Layer 6 of a small transformer language model trained on English Wikipedia (9 layers, counted from 0, width 96).
In attention head 1, each number of a token's query is one row of weights dot the token's vector x plus its bias. The head spreads its attention over the tokens so far by the softmax of query dot key.

Query weights of the head. A number n stands for (n - 500) times 0.0011.
q0 (bias 0.011): 564 655 463 578 461 559 507 567 443 578 452 580 487 426 508 509 499 435 514 502 592 448 599 534 564 550 422 447 347 475 513 452 507 493 558 590 536 458 396 501 628 483 424 455 415 490 518 470 529 450 520 523 506 451 516 522 593 528 491 452 477 441 498 551 491 463 560 541 514 592 525 565 519 470 521 457 492 430 495 551 472 486 529 606 543 461 494 481 468 373 568 515 437 523 446 564
q1 (bias -0.022): 636 465 474 563 335 504 358 419 542 636 453 563 466 530 513 548 505 548 497 529 528 440 454 567 499 537 467 518 517 495 477 623 426 542 574 557 546 499 430 459 589 503 491 480 537 560 554 533 533 459 510 485 510 497 429 471 564 476 443 457 393 494 450 464 520 581 525 481 533 443 486 454 522 513 483 452 581 394 446 567 490 422 500 589 471 556 452 435 521 424 551 495 494 545 502 526
q2 (bias -0.024): 615 421 475 503 394 508 543 432 385 483 445 422 415 440 498 490 441 568 511 506 525 458 476 498 612 455 461 514 495 490 564 450 647 511 531 538 541 458 486 498 533 389 454 517 545 615 568 586 540 538 465 425 384 526 422 422 468 558 464 554 486 551 403 511 494 382 514 446 468 531 464 596 541 317 606 396 557 513 536 443 503 489 525 464 620 498 452 514 394 494 481 480 559 456 465 570
q3 (bias 0.004): 538 437 462 443 501 436 586 581 470 461 483 497 481 451 548 527 494 488 560 485 534 600 568 498 474 577 514 540 596 567 440 474 413 458 545 467 496 479 512 520 448 488 521 484 503 575 531 445 394 564 527 525 498 515 460 455 472 477 515 449 527 494 499 507 552 591 463 411 509 502 482 505 521 517 465 471 527 550 588 439 477 453 566 499 490 518 439 461 462 617 483 576 518 496 497 499
q4 (bias 0.029): 527 497 344 504 355 563 453 359 531 450 334 595 590 390 521 534 457 526 513 459 413 254 301 599 619 489 562 394 354 453 577 507 769 450 584 593 539 444 585 389 585 438 402 498 510 521 695 488 498 442 527 385 518 638 469 538 521 561 338 468 326 371 477 561 544 506 585 516 333 702 552 536 449 389 515 411 580 504 524 574 467 486 593 456 489 503 518 586 448 459 549 548 546 401 517 504
q5 (bias 0.014): 395 509 660 466 685 554 359 648 462 439 472 547 587 535 432 562 580 366 584 571 432 600 624 426 518 462 635 403 412 494 615 403 410 721 554 625 457 452 410 458 611 578 557 399 417 463 387 477 438 516 599 474 399 530 550 610 459 436 344 435 647 548 437 558 379 570 553 603 427 460 520 450 397 535 398 497 438 631 578 419 536 546 338 487 449 400 367 533 564 526 588 454 436 630 412 514
q6 (bias -0.079): 523 472 365 543 313 506 521 460 431 687 410 433 516 575 491 592 436 455 498 514 511 452 397 486 486 464 482 506 450 441 513 439 623 313 577 469 461 538 604 593 590 540 480 535 526 500 628 661 430 566 367 355 425 449 532 428 531 536 495 474 397 413 351 367 452 461 439 618 440 559 610 492 525 424 505 607 516 501 587 575 367 534 462 609 543 552 602 550 465 628 464 473 505 605 592 459
q7 (bias 0.103): 411 451 540 573 384 587 609 616 657 465 524 488 421 508 678 399 449 480 364 479 618 293 658 491 492 570 415 582 642 355 507 723 599 321 469 432 545 567 465 422 435 507 440 635 350 674 511 467 537 439 587 634 315 522 523 461 490 374 474 441 472 406 599 454 525 523 556 417 610 459 414 429 409 523 489 477 406 363 545 398 605 440 603 554 466 524 613 564 545 404 489 534 665 398 543 628
q8 (bias 0.032): 419 508 557 490 533 553 500 628 582 487 488 440 511 543 382 392 593 545 593 462 510 522 593 413 348 482 455 724 452 432 421 496 237 481 472 473 658 581 397 307 624 561 410 592 397 340 455 462 573 641 524 477 525 559 402 567 505 588 430 407 491 566 338 569 330 399 463 344 378 395 522 570 498 490 465 289 507 530 619 469 449 317 370 573 492 472 265 465 686 486 488 453 284 660 504 468
q9 (bias 0.057): 471 461 493 470 546 389 602 602 702 522 515 483 574 689 459 526 538 606 429 447 464 551 631 553 510 588 373 499 488 458 339 485 473 382 419 489 659 680 486 379 607 481 483 637 498 493 559 583 553 507 443 536 578 528 492 490 467 476 360 389 389 513 416 453 346 544 487 440 488 462 547 554 422 437 609 460 523 432 422 499 296 408 585 395 554 512 536 468 541 567 614 549 611 451 430 527
q10 (bias 0.185): 566 541 420 559 613 400 473 560 506 614 543 577 415 529 752 202 532 633 568 446 651 548 570 468 595 786 475 483 506 412 317 439 561 546 381 544 510 575 485 244 563 453 471 479 427 525 619 538 545 487 528 589 438 425 707 550 607 446 543 415 564 438 586 603 606 364 405 621 595 526 541 446 469 516 496 507 489 365 548 280 686 498 490 454 481 495 392 669 559 558 369 569 601 480 422 504
q11 (bias -0.009): 682 461 363 468 674 577 354 490 419 494 448 578 328 621 607 379 566 504 565 614 538 523 676 583 355 435 731 477 518 577 551 412 361 640 514 705 627 298 409 531 448 620 390 555 487 407 373 596 485 460 342 522 560 729 526 475 524 384 598 388 559 513 332 468 450 646 475 620 570 325 473 540 507 471 630 703 445 658 501 608 443 499 492 480 324 576 312 566 834 607 516 349 344 579 537 305
q12 (bias 0.017): 619 601 462 499 516 548 384 648 670 627 676 229 275 512 531 546 412 651 428 335 433 609 668 395 497 503 377 435 519 587 543 524 425 439 428 398 255 510 226 632 480 649 451 579 471 402 862 347 562 527 309 359 682 600 419 582 473 444 459 464 398 749 607 444 565 635 418 650 525 312 658 433 517 580 351 593 496 532 350 617 230 510 348 454 522 670 354 370 628 608 649 524 253 378 446 631
q13 (bias 0.032): 472 450 442 696 477 426 491 514 397 565 466 406 548 373 822 398 438 532 629 453 235 423 615 416 333 371 560 498 670 513 573 423 314 416 514 501 377 429 695 535 476 472 464 595 486 589 532 373 576 406 502 303 352 439 447 446 646 463 576 642 638 470 232 669 433 553 446 760 689 462 611 591 263 296 621 528 225 707 458 520 560 716 309 323 438 540 358 451 448 399 343 354 505 605 473 551
q14 (bias -0.021): 573 262 343 555 544 554 381 461 540 522 696 382 287 621 618 488 488 404 690 492 568 729 383 516 535 478 565 337 616 449 471 974 438 260 565 474 436 368 453 548 648 291 694 603 429 402 382 457 358 613 503 324 545 591 661 577 433 427 528 464 341 545 570 717 354 502 508 430 353 370 370 205 596 701 368 515 339 797 501 561 585 470 296 611 749 341 366 629 340 726 469 495 599 390 550 541
q15 (bias 0.102): 422 344 336 606 382 517 656 673 473 715 545 340 370 583 348 612 644 627 221 586 535 474 344 658 594 382 287 360 686 247 438 455 400 468 525 414 359 466 855 524 419 542 525 685 508 474 374 699 391 369 734 691 334 646 468 598 576 451 591 597 386 633 638 500 540 551 652 606 542 611 504 591 463 297 632 428 588 500 531 442 450 526 501 520 650 390 358 561 311 448 477 698 330 259 544 686
q16 (bias -0.001): 511 472 473 464 475 433 497 498 631 465 481 526 541 548 471 590 447 488 469 507 496 450 466 471 431 538 516 486 497 484 507 486 370 539 452 551 540 443 429 535 481 439 544 457 549 461 449 493 447 537 495 534 533 507 470 498 544 496 460 529 570 497 414 432 445 495 537 486 545 544 558 408 505 452 387 490 531 434 430 403 501 505 518 488 474 527 453 455 486 523 475 500 575 542 525 481
q17 (bias -0.013): 705 526 403 516 493 533 466 451 524 457 609 440 568 454 539 532 571 502 404 546 456 513 477 452 384 481 408 567 568 401 469 477 451 441 566 567 527 516 539 508 640 429 533 385 525 474 525 587 503 481 531 425 496 513 440 493 557 560 555 406 613 476 510 580 487 436 483 504 499 525 539 568 493 446 468 476 531 452 510 424 575 542 491 545 644 405 505 453 468 508 536 605 598 509 569 466
q18 (bias -0.023): 479 542 547 378 410 374 472 512 542 539 513 481 416 639 454 563 456 541 454 505 546 472 533 466 483 475 415 412 400 505 475 427 416 491 541 478 560 469 471 555 575 499 482 548 454 494 473 490 459 473 534 478 451 539 533 390 578 465 441 405 497 522 469 490 490 539 474 517 546 440 613 467 519 494 536 510 488 381 463 466 508 516 497 457 499 500 517 474 447 357 490 583 534 535 475 520
q19 (bias -0.044): 496 414 529 483 450 616 572 420 529 459 484 463 479 441 492 594 387 513 410 559 434 432 436 565 492 356 500 468 515 359 455 518 578 494 455 638 550 420 581 359 557 422 509 500 532 458 538 550 329 577 489 354 412 615 453 480 455 585 275 587 546 504 455 577 527 383 556 553 433 557 609 542 470 461 540 513 461 575 508 397 640 440 566 574 692 510 470 517 461 400 415 347 605 491 614 602
q20 (bias 0.094): 376 439 535 533 542 424 635 646 570 481 519 595 429 419 461 534 524 530 338 544 498 347 478 492 549 579 524 540 531 444 547 541 400 564 529 429 373 521 483 555 518 564 423 414 409 504 538 438 516 436 588 671 483 480 465 449 445 462 468 497 633 527 557 483 450 560 527 511 492 552 554 532 514 510 454 513 558 497 378 415 496 490 594 487 420 437 551 484 363 396 510 426 414 467 563 517
q21 (bias -0.054): 459 521 494 380 507 386 447 434 438 636 710 499 359 472 371 422 454 428 606 490 477 705 549 542 399 549 546 410 566 586 386 503 388 585 490 441 579 380 532 463 429 601 462 505 506 480 483 474 457 595 500 472 439 537 461 480 584 600 626 446 481 506 514 513 449 701 423 489 600 531 547 514 586 631 579 484 547 461 498 424 486 506 417 560 343 540 491 474 579 741 579 554 352 560 476 364
q22 (bias 0.062): 637 577 389 576 497 406 452 523 510 465 576 485 524 566 595 417 546 542 583 472 556 440 429 482 666 556 515 462 462 579 416 505 718 440 485 489 510 406 525 532 466 546 574 492 578 529 559 517 655 447 575 458 538 575 509 544 386 426 433 584 574 488 567 631 595 351 519 487 465 417 364 478 440 475 375 454 436 410 404 681 612 455 571 372 603 455 468 575 422 238 475 422 688 412 397 525
q23 (bias 0.049): 325 467 817 619 567 570 641 513 479 501 574 483 419 601 582 627 495 503 497 568 460 435 597 379 454 419 402 590 634 400 515 691 421 472 450 432 347 591 567 558 461 462 537 519 512 498 561 415 502 511 531 522 409 381 413 459 638 622 569 539 452 603 511 388 494 386 553 465 507 562 379 485 588 404 394 567 390 394 476 407 459 373 559 451 496 458 596 563 626 546 504 632 501 298 473 523
q24 (bias -0.026): 413 564 601 503 640 470 569 441 489 460 514 492 406 582 413 476 505 535 516 622 471 537 478 614 413 488 458 494 645 538 366 378 147 532 521 403 369 637 370 396 565 427 386 401 658 348 535 593 492 659 388 535 486 538 564 604 591 623 609 494 575 726 423 396 332 540 619 465 533 602 557 524 630 547 455 415 580 694 675 513 331 445 424 721 445 491 384 499 611 733 501 671 280 603 508 475
q25 (bias 0.112): 477 473 640 483 592 451 551 583 593 413 450 477 650 423 490 650 486 409 370 409 398 515 675 497 302 600 444 373 577 515 721 597 398 556 421 445 455 634 418 477 341 699 473 520 391 484 348 474 518 304 434 601 384 590 413 511 395 522 431 478 530 495 435 406 424 598 447 379 571 394 535 459 519 475 526 524 472 539 268 485 637 593 574 389 437 331 504 563 551 427 405 473 521 393 522 580
q26 (bias -0.053): 536 402 490 771 549 575 338 519 271 461 520 310 601 633 620 527 532 621 596 669 570 631 495 305 382 399 491 309 479 512 342 489 389 478 598 469 388 489 528 669 547 320 654 420 536 361 488 550 329 480 460 433 505 482 624 500 580 345 691 694 627 392 459 519 355 532 514 553 492 441 351 518 322 591 609 646 572 729 527 249 266 493 598 382 528 666 534 411 375 486 430 608 524 679 428 368
q27 (bias -0.068): 444 460 703 542 381 490 512 418 484 661 297 441 374 666 455 600 437 519 627 749 547 349 536 442 499 658 464 632 632 605 742 326 367 542 417 579 466 684 686 533 656 401 300 506 705 508 289 387 472 535 366 697 807 781 400 415 518 627 498 432 363 595 260 420 567 452 742 317 354 491 538 529 500 432 594 633 447 482 354 417 193 608 466 729 671 500 531 237 465 408 455 466 713 485 478 513
q28 (bias 0.035): 444 581 717 545 445 539 344 472 554 662 398 614 460 535 600 576 497 673 467 459 439 795 436 339 182 509 373 370 546 799 797 521 462 773 491 505 557 476 416 498 513 288 336 830 488 491 519 469 362 468 574 614 741 609 626 558 454 431 304 413 439 553 506 560 264 375 613 544 368 411 564 470 593 550 513 520 417 697 260 554 504 549 514 617 477 410 507 343 315 508 347 564 732 645 592 413
q29 (bias 0.088): 620 668 622 376 527 398 478 355 564 491 456 419 521 414 840 278 491 338 447 291 590 462 613 512 489 468 978 698 553 471 423 388 415 298 303 632 467 422 401 476 611 469 526 474 329 679 355 537 567 608 586 300 744 514 417 525 463 377 367 460 664 498 734 736 510 459 703 481 455 639 555 330 675 487 283 570 600 442 579 347 514 587 565 520 303 398 512 703 487 353 319 536 438 470 295 750
q30 (bias -0.057): 244 444 386 288 313 494 372 406 452 595 952 547 404 471 738 552 442 286 382 307 450 344 456 388 697 454 540 542 530 627 438 516 450 489 511 317 655 641 686 580 263 603 377 627 511 805 571 787 711 500 368 574 348 400 398 438 436 657 712 308 335 936 514 423 334 337 663 438 465 596 549 419 235 473 574 457 312 489 470 570 493 436 448 363 633 474 594 378 615 394 651 574 352 567 496 394
q31 (bias 0.074): 522 409 356 525 672 505 589 617 425 535 224 669 455 321 475 519 506 555 689 643 255 595 509 531 279 717 419 520 495 557 535 291 430 475 480 424 580 345 451 363 528 435 570 426 415 475 486 519 561 513 480 527 260 882 348 574 394 349 568 342 696 410 584 401 454 527 410 509 596 619 572 663 577 550 475 630 410 668 327 144 637 380 606 521 555 628 497 555 499 401 591 526 497 564 656 778

Each question shows a short text with each token's key, already scaled and adjusted for position as the last token sees it. A number n stands for (n - 500) times 0.0024.

Then comes the last token's vector x. A number n stands for (n - 500) times 0.012.

0 "a": 530 516 453 510 521 546 386 481 395 594 761 367 570 493 465 569 432 488 535 407 559 516 410 505 525 600 291 595 563 598 447 397
1 " of": 568 579 497 593 501 526 418 525 464 593 821 316 611 522 304 585 441 494 499 498 491 503 551 523 549 704 360 635 474 493 643 495
2 " St": 510 445 534 460 431 651 392 560 648 626 757 413 611 666 408 650 594 469 501 439 499 484 444 532 455 666 380 404 535 582 559 592
3 "ep": 490 527 484 517 454 629 434 539 554 670 653 530 596 544 502 547 506 500 514 558 505 449 490 545 446 496 486 360 432 571 360 560
4 "he": 434 528 524 545 496 549 568 489 531 574 648 607 495 555 467 433 438 488 479 457 487 469 519 434 497 572 429 543 412 710 548 592
5 "n": 536 497 445 539 538 516 549 549 543 508 634 499 581 522 502 418 476 438 527 486 550 474 357 427 511 700 448 557 624 672 500 597
x: 625 416 583 548 473 399 511 457 587 401 409 445 328 419 625 583 342 418 539 485 514 594 574 391 461 481 505 518 529 593 390 548 579 633 325 425 613 383 504 440 552 444 505 505 573 573 551 462 725 632 552 561 494 547 485 541 362 510 449 512 586 512 548 594 518 520 476 419 678 404 546 497 519 383 430 434 543 448 364 536 519 635 553 608 342 635 485 373 456 534 467 567 378 391 448 567
Which token does the last token look at most, and with what share of its attention? 2 " St", with about 30%

0 "ab": 502 590 488 526 440 557 319 557 513 524 752 421 497 514 308 418 439 521 462 435 537 523 497 503 449 556 252 545 438 663 383 473
1 "le": 568 501 499 533 491 507 497 351 492 526 684 381 576 433 299 578 469 499 480 466 497 549 414 464 571 504 314 567 467 629 402 424
2 "===": 494 415 493 642 456 723 302 637 666 675 784 372 437 522 190 575 569 504 407 470 510 558 588 393 509 773 307 442 331 609 622 587
3 "\n": 497 451 507 468 469 662 278 702 537 653 824 394 463 613 377 676 555 597 416 519 558 424 602 434 479 732 262 533 486 651 502 556
4 "\n": 459 400 531 462 459 669 273 706 548 666 825 389 481 613 416 662 520 559 425 518 557 431 599 446 478 720 277 506 484 676 513 546
5 "|": 452 410 566 491 362 652 304 626 633 593 721 455 522 655 334 693 470 525 499 544 500 467 547 515 475 686 289 427 491 602 627 635
x: 558 515 541 403 515 488 476 493 467 391 531 538 573 434 639 487 584 522 443 481 471 420 469 505 606 435 480 330 586 477 623 314 490 672 381 549 444 603 587 578 513 544 634 403 534 450 481 497 584 399 622 604 354 508 548 598 445 531 531 461 576 512 562 481 500 494 496 736 552 601 522 552 297 379 477 493 442 415 465 358 487 579 593 442 452 452 432 615 426 387 445 451 431 452 568 540
Which token does the last token look at most? 3 "\n"

0 " in": 483 592 446 531 494 555 396 591 555 634 903 453 672 465 430 499 496 461 532 468 471 481 496 513 535 748 383 417 367 582 512 528
1 "f": 506 598 477 503 531 543 442 565 622 638 756 515 492 561 481 499 467 528 551 474 549 517 549 494 515 655 368 354 302 569 494 524
2 "er": 542 539 475 568 489 506 452 511 612 639 593 616 669 688 642 360 488 536 556 489 535 553 451 472 682 563 426 478 304 505 413 643
3 "en": 483 472 508 569 452 591 374 466 542 708 685 432 618 551 462 407 548 491 533 557 527 532 481 426 622 493 477 496 344 501 398 576
4 "ce": 438 454 491 513 539 589 462 582 472 616 732 360 622 399 333 395 522 503 451 508 505 507 457 415 640 582 206 707 458 552 236 598
5 ".": 429 458 503 556 486 531 504 603 491 592 823 307 617 507 305 376 412 480 420 558 481 578 567 420 598 670 319 555 475 592 443 476
x: 536 537 431 515 503 364 364 566 525 558 489 657 549 569 621 557 561 485 338 486 493 451 494 457 490 543 507 303 470 552 605 423 505 726 447 553 486 543 456 465 510 479 415 374 423 461 438 520 670 505 546 624 431 480 480 570 399 567 384 493 571 468 540 421 522 599 446 475 580 575 782 484 494 478 627 427 541 431 483 476 590 604 439 535 358 392 412 341 374 541 494 455 613 443 561 533
Which token does the last token look at most? 4 "ce"

0 "it": 562 578 481 574 488 580 355 588 501 556 761 386 480 532 324 358 383 520 467 478 564 531 516 469 486 589 315 564 432 524 399 581
1 "ions": 502 508 436 519 471 510 350 496 490 634 809 404 581 583 240 530 456 459 532 519 526 467 443 445 583 666 277 610 404 534 597 486
2 " from": 537 535 459 496 470 551 376 572 539 608 831 370 576 402 368 627 449 545 525 509 483 438 520 475 554 684 309 524 298 429 555 599
3 " wh": 527 498 480 461 455 589 307 583 548 576 722 437 543 473 380 592 478 482 473 517 464 475 505 442 481 665 338 452 269 466 549 660
4 "ich": 498 538 413 476 470 511 388 636 604 648 820 542 620 506 496 569 513 510 475 493 469 383 512 489 553 621 315 430 401 522 522 670
5 " B": 444 454 540 502 496 576 359 559 608 563 753 532 626 648 451 581 482 487 477 478 462 512 421 508 496 656 350 402 619 682 499 634
x: 537 468 479 497 503 441 433 521 412 508 468 535 456 486 965 512 577 421 459 428 468 590 519 496 471 404 580 421 506 445 501 418 506 589 350 418 484 499 499 458 471 507 513 548 526 458 593 426 484 506 519 533 553 398 482 537 456 456 560 550 508 471 581 518 442 531 545 550 566 490 609 528 454 501 559 546 380 556 548 352 486 570 475 491 548 477 438 485 478 465 525 464 460 537 517 490
Which token does the last token look at most, and with what share of its attention? 5 " B", with about 90%

0 " were": 479 458 556 514 513 568 392 628 542 692 849 388 571 423 286 637 513 496 519 481 489 418 472 391 567 710 330 595 505 357 541 619
1 " an": 437 472 561 586 472 589 394 526 653 597 773 430 585 469 293 664 536 501 481 417 470 531 453 462 588 743 381 648 458 329 490 689
2 "n": 556 516 470 541 516 549 379 546 569 764 677 552 662 495 315 558 540 611 483 548 565 421 423 343 651 693 371 582 492 286 537 656
3 "e": 489 444 463 538 438 581 417 633 524 705 643 478 515 590 303 515 658 516 520 451 585 477 466 324 628 626 343 548 500 339 358 731
4 "x": 458 465 411 492 433 469 379 572 411 654 704 332 514 585 234 533 482 571 426 486 544 463 415 405 611 671 303 732 396 461 425 635
5 "ed": 459 446 438 521 499 563 409 559 494 665 707 466 538 578 413 517 480 537 508 538 580 488 402 433 654 690 325 748 509 529 467 672
x: 572 524 563 449 359 535 531 548 518 548 480 414 461 498 482 438 616 535 602 560 505 514 559 598 592 483 545 563 620 507 553 499 549 652 308 493 464 530 535 393 418 470 374 384 454 509 624 442 613 460 648 431 590 671 368 497 467 506 503 464 561 586 583 487 391 517 430 454 474 445 728 500 404 386 437 376 369 459 582 446 536 461 555 595 408 451 306 414 544 533 512 592 405 341 529 627
Which token does the last token look at most? 1 " an"

0 "ol": 458 541 501 485 446 495 330 511 534 532 831 389 538 589 341 345 553 480 457 415 528 539 548 465 439 582 191 587 395 745 459 524
1 "s": 473 515 501 496 467 563 317 492 484 711 760 281 539 550 269 433 525 515 425 431 521 487 454 469 586 603 240 609 353 707 477 443
2 ".": 563 478 463 554 427 506 491 563 514 606 826 295 567 507 314 373 627 548 418 539 464 562 546 457 604 605 351 435 438 713 468 483
3 " St": 446 472 543 475 446 609 377 576 653 607 780 367 502 637 397 651 537 413 498 439 473 476 415 542 480 652 373 437 480 578 491 618
4 "r": 534 577 378 473 431 544 416 502 542 623 704 481 487 646 432 565 556 480 532 520 545 551 415 495 420 573 556 373 335 594 321 580
5 "u": 549 560 474 540 434 583 413 467 531 663 654 386 441 731 383 519 461 508 512 454 514 530 426 457 517 593 593 578 383 458 443 503
x: 565 524 473 539 491 446 538 587 497 512 424 605 354 462 587 376 432 759 492 585 574 479 627 503 507 436 436 501 603 479 359 495 504 550 296 541 465 445 542 666 486 437 391 512 491 618 251 481 594 451 605 452 388 442 515 449 492 470 388 666 644 593 452 630 507 500 455 511 467 414 606 525 436 569 437 497 488 444 496 487 445 609 489 547 589 316 561 363 532 519 403 665 611 385 477 513
Which token does the last token look at most, and with what share of its attention? 0 "ol", with about 30%

0 "i": 538 617 479 545 476 532 342 584 479 651 701 393 544 532 391 577 431 532 495 433 541 521 457 488 524 573 280 552 463 569 398 493
1 " was": 511 528 503 482 550 573 433 629 582 604 876 396 604 432 289 592 507 510 539 513 515 434 491 421 495 759 259 444 565 483 561 628
2 " the": 505 436 496 492 492 589 419 561 649 627 839 475 608 486 320 607 518 529 499 424 471 476 480 476 552 706 344 426 450 547 543 663
3 " le": 499 501 429 490 413 555 429 567 671 557 641 478 573 666 345 562 543 509 495 485 476 511 434 491 370 711 355 457 371 409 586 415
4 "ad": 425 418 432 453 485 533 423 430 471 743 727 503 566 553 501 566 521 569 512 561 553 417 522 528 526 630 591 486 396 466 403 544
5 "er": 525 462 359 480 483 574 457 620 494 644 695 430 408 537 483 501 525 485 514 454 603 498 417 450 592 546 420 587 461 541 346 629
x: 512 468 512 484 462 383 603 574 540 478 366 447 462 478 578 468 574 413 546 509 573 577 451 520 539 469 544 499 562 410 554 415 556 521 207 620 446 557 468 345 518 495 404 683 565 474 551 562 449 584 486 372 432 531 527 471 545 453 591 420 530 644 533 537 631 605 592 325 682 505 518 546 497 506 441 420 542 456 536 469 453 602 598 554 325 415 295 402 340 528 431 564 512 441 551 630
Which token does the last token look at most? 0 "i"

0 "or": 477 511 512 513 480 523 368 511 504 567 763 316 496 622 257 496 427 574 539 428 560 548 456 417 498 590 349 505 452 672 453 463
1 "em": 562 586 468 549 418 497 355 562 508 556 704 343 538 545 275 345 447 583 515 475 533 574 543 394 502 599 288 570 562 664 527 429
2 " to": 466 533 470 516 491 461 473 525 474 602 855 371 620 507 297 536 506 540 441 496 441 473 517 494 652 686 276 579 446 609 567 627
3 " s": 492 514 476 480 539 587 382 533 588 667 748 359 528 503 342 568 500 521 483 489 496 493 383 462 618 683 290 570 520 553 496 598
4 "ent": 513 505 573 575 508 527 557 581 592 619 738 514 508 509 300 418 507 505 569 599 492 514 504 429 617 702 500 489 452 510 732 651
5 "en": 444 453 466 535 515 647 385 528 577 695 704 598 587 486 210 424 481 457 573 555 566 497 484 305 607 530 405 509 365 565 549 640
x: 539 476 586 512 478 431 610 566 587 321 412 517 351 358 601 363 585 603 471 555 446 536 485 604 559 372 454 488 355 430 576 387 537 659 276 505 490 397 520 460 565 450 372 547 480 504 558 513 600 546 465 526 549 498 464 601 496 497 633 573 591 480 588 503 611 560 437 550 602 605 527 415 463 376 401 524 553 495 428 462 549 600 333 573 457 514 488 410 591 522 332 407 530 639 535 587
Which token does the last token look at most, and with what share of its attention? 0 "or", with about 30%

0 "\"": 481 501 434 496 474 550 430 452 467 537 825 308 549 380 483 727 438 537 526 580 470 474 501 516 473 658 297 561 544 435 571 473
1 " to": 492 548 456 490 489 499 474 544 444 626 850 330 543 459 393 654 533 523 470 520 466 433 518 527 642 690 318 564 509 514 532 650
2 " the": 501 448 486 498 518 568 467 504 587 633 858 431 609 472 324 671 512 503 502 465 473 478 481 472 620 674 364 501 479 521 548 683
3 " G": 514 511 510 507 505 598 392 569 621 583 749 585 578 691 344 651 520 514 510 435 534 506 405 465 449 688 369 432 557 619 562 574
4 "ate": 394 463 455 539 457 634 387 520 412 588 773 480 666 592 577 603 561 529 493 570 586 411 520 521 436 621 414 378 519 743 578 513
5 ",": 526 444 471 499 511 573 461 579 478 480 822 356 598 500 432 451 481 505 483 535 536 466 528 486 505 646 274 587 474 666 614 549
x: 696 434 439 365 513 566 418 495 490 513 473 650 536 408 450 505 368 440 384 488 451 551 490 597 435 569 465 372 477 409 585 545 533 712 446 426 561 529 365 443 545 596 500 556 634 519 521 487 614 501 658 571 372 588 543 522 294 541 496 385 479 558 515 373 450 556 483 462 518 492 697 468 581 515 569 426 422 451 401 449 528 553 390 547 563 361 335 446 511 553 623 550 569 507 588 550
Which two tokens does the last token look at most, in order? 2 " the", 0 "\""

0 " l": 456 516 454 466 476 576 404 514 582 600 768 396 497 526 434 581 463 451 516 520 502 523 458 535 524 628 426 487 440 590 427 554
1 "ast": 438 499 453 475 474 551 433 368 478 819 745 431 575 549 410 648 472 515 505 505 478 442 545 572 627 615 465 667 317 601 550 639
2 " g": 527 552 479 444 487 582 405 529 633 595 762 523 491 648 381 592 477 479 498 418 516 507 384 520 481 645 337 534 447 624 466 554
3 "ame": 515 487 402 485 553 676 366 537 555 757 768 529 494 629 421 541 546 446 493 469 576 455 502 515 624 542 316 559 398 715 626 560
4 ",": 487 454 504 495 531 506 507 553 531 539 821 318 570 482 346 468 478 526 436 536 464 531 487 503 597 696 302 680 500 601 594 571
5 " s": 509 477 501 464 536 577 388 614 625 646 759 404 500 474 404 515 505 536 455 479 486 509 370 493 570 719 280 586 593 503 402 657
x: 445 431 526 590 498 522 486 574 495 479 487 533 443 375 871 560 628 550 446 506 442 603 445 557 492 523 478 479 583 545 356 341 521 595 400 518 576 609 414 449 543 514 388 469 562 446 552 503 569 437 491 471 426 559 527 533 567 527 550 454 503 540 482 415 420 513 505 390 577 402 573 514 407 637 552 503 461 462 571 328 509 462 479 449 577 546 408 428 403 519 527 461 398 577 516 519
Which token does the last token look at most, and with what share of its attention? 3 "ame", with about 30%

0 "t": 473 516 453 586 486 517 475 473 506 574 729 496 594 553 293 516 477 464 507 513 522 530 479 440 583 623 340 593 475 681 555 551
1 " |": 516 507 472 544 438 538 537 488 644 546 665 503 568 609 362 549 493 475 496 502 483 587 435 482 563 793 435 682 576 510 516 611
2 "\n": 515 510 486 454 457 714 273 729 643 648 802 408 362 627 323 677 555 615 418 512 591 428 569 493 447 782 337 484 493 611 496 589
3 "|---|---": 473 454 510 517 324 628 209 704 663 726 762 476 450 741 291 641 532 630 504 488 584 398 503 480 378 709 329 535 523 521 585 524
4 "|---|---": 460 385 546 536 313 657 184 681 625 754 748 453 453 685 333 664 496 585 516 498 569 388 509 499 383 675 357 553 523 481 514 480
5 "|---|---": 480 364 559 536 321 669 183 655 605 765 746 421 446 638 361 657 462 507 530 494 541 394 499 510 375 649 349 570 517 477 480 454
x: 452 435 677 391 539 464 504 545 560 450 518 454 570 465 509 443 502 404 470 392 510 485 570 646 570 364 463 568 654 302 601 216 376 684 257 551 503 540 539 523 431 516 408 462 428 438 398 504 503 468 655 643 496 549 565 581 545 572 425 518 568 425 469 642 548 474 433 603 375 447 450 513 445 500 491 581 435 471 601 418 431 634 470 540 527 424 446 585 515 474 494 461 578 422 703 586
Which token does the last token look at most, and with what share of its attention? 2 "\n", with about 40%

0 "est": 480 428 547 532 525 613 424 410 423 475 648 405 555 561 240 728 418 511 535 442 487 472 498 462 456 611 313 517 384 670 667 645
1 " of": 568 552 478 573 496 529 424 501 497 517 839 339 596 577 272 531 433 450 512 505 488 522 524 492 503 691 379 484 399 559 663 543
2 " M": 586 517 474 506 487 566 395 552 686 530 765 555 628 607 424 551 546 532 486 509 474 550 405 548 440 717 448 363 606 636 478 583
3 "ol": 539 524 541 506 436 472 466 463 612 711 688 669 666 558 615 568 458 612 508 521 510 540 465 556 392 635 613 354 469 465 433 463
4 "d": 471 516 522 463 445 547 420 503 407 651 626 538 627 491 487 530 568 495 520 525 500 482 460 570 392 589 565 532 411 697 383 471
5 "av": 438 497 439 493 453 457 479 547 457 627 689 507 587 526 503 395 523 447 512 515 484 494 437 427 500 570 418 429 439 588 432 395
x: 384 514 525 496 570 410 501 469 607 507 438 454 425 483 698 329 591 445 489 582 609 583 420 540 457 502 533 552 473 568 571 529 587 442 271 575 545 392 346 532 511 381 369 464 487 444 538 524 488 540 509 595 507 453 479 547 414 552 516 642 516 460 577 572 527 488 280 553 453 450 604 531 559 393 584 581 603 583 477 365 440 637 613 615 408 468 527 408 425 464 508 537 607 432 458 393
Which token does the last token look at most? 4 "d"